Layer 2 of a small transformer language model trained on English Wikipedia (8 layers, counted from 0, width 96).
A neuron's activation on a vector x is GELU(weights . x + bias), where the dot is the dot product.

Input weights of the MLP neurons that the questions are about. A number n stands for (n - 500) times 0.0027.
n14 (bias -0.045): 779,799,422,340,587,546,550,534,369,565,669,711,437,579,496,316,433,546,613,766,318,400,610,875,114,378,620,500,453,517,496,383,457,736,753,513,626,632,345,500,521,456,474,531,532,312,395,486,162,555,550,360,582,464,429,284,418,550,339,673,554,283,513,748,443,358,692,736,483,462,731,532,349,542,579,448,734,451,403,331,487,508,420,92,536,423,535,640,587,557,388,500,526,755,265,320
n64 (bias -0.134): 372,731,581,82,743,344,673,769,557,408,462,706,334,756,366,470,495,599,655,652,335,489,370,394,165,386,462,422,792,413,647,715,285,500,682,298,277,355,940,826,753,459,505,239,665,329,420,712,656,312,466,618,426,495,487,399,720,505,569,418,527,510,484,471,376,430,450,628,280,472,260,383,411,351,531,455,372,178,398,526,363,420,327,506,542,293,749,248,336,788,708,877,459,352,759,734
n89 (bias -0.049): 440,453,580,463,504,348,389,339,804,445,449,533,479,492,589,680,369,431,427,386,647,262,676,562,370,481,492,409,774,528,496,762,478,579,547,452,236,355,610,698,594,540,412,269,467,347,529,589,404,638,784,793,447,479,469,492,441,351,381,470,463,270,553,383,556,395,293,471,659,189,483,376,423,564,364,457,286,577,584,516,654,398,504,333,426,347,524,540,604,65,524,443,639,570,527,677
n103 (bias -0.168): 419,771,533,845,766,556,695,447,391,410,438,622,439,639,570,257,449,478,524,500,447,32,505,243,413,483,534,693,384,419,186,397,376,712,437,718,444,395,371,584,416,418,392,505,519,394,283,490,566,665,303,619,515,448,823,537,684,397,713,645,655,450,225,543,521,319,336,486,419,530,584,407,378,423,223,515,500,377,484,201,661,475,491,165,603,597,464,636,428,599,339,574,639,797,645,385
n113 (bias -0.127): 295,181,335,732,318,788,526,575,913,349,545,394,393,362,432,687,873,563,127,252,568,472,506,281,517,505,391,500,796,684,299,543,649,562,279,625,466,626,244,637,686,795,484,670,461,580,517,391,398,510,773,400,717,708,304,450,258,140,244,474,799,462,589,526,591,740,505,337,355,601,646,741,261,442,838,453,640,407,456,356,532,644,448,582,332,240,205,885,938,635,452,638,511,450,475,299
n119 (bias -0.094): 395,462,338,397,264,538,386,604,504,736,387,570,532,276,288,686,789,813,448,332,611,413,842,345,590,279,285,450,641,452,366,452,427,669,315,385,259,416,569,474,535,567,382,549,341,729,463,519,864,297,630,783,593,605,420,695,522,418,252,409,321,402,409,500,426,315,470,459,557,370,651,486,533,387,265,280,710,713,557,558,635,399,521,651,432,664,709,531,307,685,404,527,671,527,399,630
n137 (bias -0.069): 417,415,627,894,518,449,680,397,571,363,485,481,526,482,544,448,611,336,419,365,512,348,566,595,402,653,279,441,411,359,389,765,348,448,240,471,586,538,352,508,553,429,567,665,319,504,144,584,535,524,247,548,384,790,493,710,314,647,744,457,578,348,199,350,450,754,280,500,595,303,621,638,428,362,521,613,548,500,461,377,624,401,548,433,879,549,595,542,363,567,714,318,401,573,447,548
n174 (bias -0.045): 488,393,356,668,403,347,196,377,633,592,345,444,521,415,539,531,290,802,673,603,480,433,487,512,529,550,607,603,590,536,680,500,389,701,569,811,554,265,464,551,587,443,692,569,728,579,404,543,458,724,420,551,621,408,580,479,293,462,298,561,429,565,525,477,463,356,410,558,228,456,667,566,530,324,569,723,535,646,439,205,460,584,539,388,745,480,524,601,508,167,361,271,360,426,417,245
n266 (bias -0.066): 817,615,539,655,630,614,334,500,430,398,432,481,444,544,472,357,441,619,527,528,392,427,331,479,265,584,119,465,363,249,311,516,614,590,531,591,607,392,634,673,618,812,479,425,406,508,466,671,293,575,665,505,477,611,603,449,353,564,780,663,397,554,679,246,500,417,290,179,438,550,556,249,682,429,633,671,587,600,756,344,680,455,476,420,607,488,406,314,512,352,374,454,344,415,514,731
n297 (bias -0.041): 233,154,383,768,388,526,447,769,403,509,449,418,538,451,678,562,709,375,545,553,487,572,806,577,773,317,314,640,495,297,588,555,632,500,500,565,605,495,586,658,464,533,500,402,371,586,471,706,500,180,443,601,274,390,464,205,463,495,268,304,317,463,500,596,599,276,328,447,472,693,625,247,575,351,309,178,615,537,554,429,532,580,518,465,342,495,623,606,468,759,431,956,803,135,595,700
n326 (bias -0.207): 422,391,515,444,432,241,522,655,639,528,730,272,644,348,339,713,410,624,570,337,478,572,287,596,387,777,456,539,401,445,548,647,480,596,142,858,213,640,455,644,287,668,574,552,75,409,500,480,664,385,399,564,551,462,206,538,628,423,287,404,438,505,667,487,470,500,387,500,642,444,567,710,525,792,421,470,323,416,576,561,322,234,287,445,576,740,559,421,846,731,674,566,353,495,728,363

Each question shows a token from some text and the vector x that enters the MLP there. A number n stands for (n - 500) times 0.006.

"ler": 556,327,497,568,500,429,483,605,486,711,513,391,377,456,425,393,575,514,425,449,499,590,468,487,598,392,582,628,449,525,471,493,501,594,859,685,435,423,148,491,504,305,444,508,693,480,572,539,456,626,527,489,496,565,290,598,494,628,502,435,318,512,558,350,484,396,380,606,606,530,442,381,599,371,607,631,475,550,444,393,484,547,721,519,398,645,498,409,439,665,627,226,655,435,524,486
Which of these neurons fires most? n174

" 1996,": 397,580,499,619,365,485,440,669,514,752,639,380,421,769,530,319,439,478,546,301,500,700,346,494,486,349,490,604,524,535,582,563,733,491,586,381,493,704,276,444,571,585,390,473,581,462,476,514,560,551,571,549,421,460,609,568,548,402,440,509,330,426,654,359,381,513,462,490,514,488,570,224,637,460,558,618,490,573,397,443,435,551,522,625,402,470,525,207,469,667,526,343,579,473,567,486
Which of these neurons fires most? n266

" connection": 584,448,672,372,441,535,420,446,616,789,511,473,326,447,570,573,566,554,546,406,527,585,450,491,607,421,486,616,524,630,660,577,633,376,530,525,481,516,248,466,399,398,465,457,580,399,523,525,398,560,496,596,420,480,389,489,617,604,512,609,455,561,459,324,269,440,394,570,468,577,645,443,571,330,698,492,416,622,563,415,385,573,657,403,394,483,557,305,349,759,641,310,517,593,505,585
Which of these neurons fires most? n174

" number": 620,514,447,572,397,252,508,442,670,716,548,365,483,461,489,446,544,412,541,348,515,681,615,590,608,473,482,500,451,568,668,541,509,689,481,478,456,460,430,602,404,487,359,310,506,317,568,466,425,529,624,608,485,465,567,438,737,515,414,349,461,552,533,281,347,431,360,316,491,510,669,383,507,455,665,607,461,385,604,482,519,496,779,491,351,601,449,387,589,619,461,363,607,743,537,410
Which of these neurons fires most? n89

" MA": 314,495,678,600,446,460,610,515,486,678,629,288,383,373,475,423,531,460,366,342,403,532,556,740,393,403,442,588,510,536,583,453,591,619,609,417,567,475,403,548,502,386,323,564,487,430,490,565,669,583,409,487,468,451,625,714,614,499,479,549,335,559,579,351,455,518,264,573,432,526,640,400,392,483,627,689,491,436,535,452,468,517,670,556,233,511,534,302,529,473,568,337,572,409,669,581
Which two neurons fire most, strongest first? n137, n297

" 100": 407,394,435,564,411,289,406,495,683,660,683,448,380,565,396,425,524,529,690,424,455,761,441,384,457,359,538,555,492,435,462,534,594,468,674,357,480,493,291,543,419,545,382,405,496,398,590,404,540,543,575,386,458,519,686,540,659,715,530,442,386,435,579,399,533,505,411,386,553,450,618,378,631,569,772,678,529,434,443,499,482,231,797,460,344,558,523,353,539,636,568,381,419,554,651,602
Which of these neurons fires most? n266

" ACC": 473,478,539,620,584,272,489,559,500,621,558,177,471,419,306,429,565,404,580,422,479,607,478,645,522,323,511,614,460,533,736,485,635,495,540,363,419,501,266,484,443,373,399,513,574,409,466,384,625,462,507,479,525,342,667,648,662,500,569,522,458,462,518,447,436,552,384,434,639,468,716,456,524,465,675,618,550,445,616,452,647,504,863,529,283,474,487,481,440,469,499,289,518,415,579,603
Which of these neurons fires most? n137

".": 176,470,540,521,511,343,365,428,634,745,524,374,391,549,513,477,435,300,356,493,432,488,488,583,563,367,578,743,516,505,454,559,621,590,738,208,416,556,308,529,478,372,406,506,554,416,591,532,551,523,631,479,735,481,610,544,524,601,516,458,354,466,508,331,421,622,400,413,476,534,490,506,726,525,625,496,554,599,469,497,488,630,577,405,426,773,516,332,515,682,453,412,583,362,493,500
Which two neurons fire most, strongest first? n297, n119

" the": 449,450,509,509,621,437,464,549,618,879,559,516,512,437,477,374,465,544,496,512,482,587,422,525,510,421,556,526,518,408,557,523,602,507,673,275,557,603,28,553,466,447,503,447,512,479,509,557,521,460,644,571,676,499,543,441,424,456,723,387,493,464,504,335,472,386,446,463,466,593,521,419,497,507,471,551,377,494,521,495,559,422,424,592,244,527,401,436,512,547,572,406,580,667,502,548
Which of these neurons fires most? n89

" He": 515,351,565,535,447,476,577,442,578,686,508,449,563,467,428,376,426,528,496,483,353,529,456,434,597,449,473,429,376,492,574,335,356,521,805,588,457,679,219,677,456,392,387,570,681,450,757,467,501,653,474,542,474,553,577,651,448,559,509,263,581,370,400,294,481,505,358,525,487,607,592,362,493,465,497,703,482,509,473,354,583,521,538,552,262,693,624,350,509,633,534,290,643,647,547,475
Which of these neurons fires most? n103

" Field": 481,457,771,618,405,392,472,457,514,642,595,420,523,266,494,465,606,510,518,412,428,590,514,513,438,416,502,652,595,483,604,512,606,532,666,504,453,400,227,540,577,404,459,489,595,448,401,438,598,457,420,556,488,372,418,674,657,521,507,385,402,485,488,541,415,529,441,490,412,449,633,450,524,617,696,560,421,411,513,584,458,457,843,361,259,572,421,470,446,537,620,124,655,540,465,708
Which of these neurons fires most? n89

" of": 322,475,474,503,525,401,555,598,656,848,580,520,406,554,286,478,473,458,518,342,464,620,465,526,449,448,476,563,561,522,487,626,653,455,742,516,437,566,295,442,475,512,494,406,520,512,431,524,402,535,674,577,693,444,518,312,551,343,560,415,440,485,464,244,379,555,437,453,443,539,667,450,552,550,606,509,468,428,650,444,447,492,589,658,166,557,534,413,544,518,515,386,657,616,614,450
Which three neurons fire most, strongest first? n113, n89, n326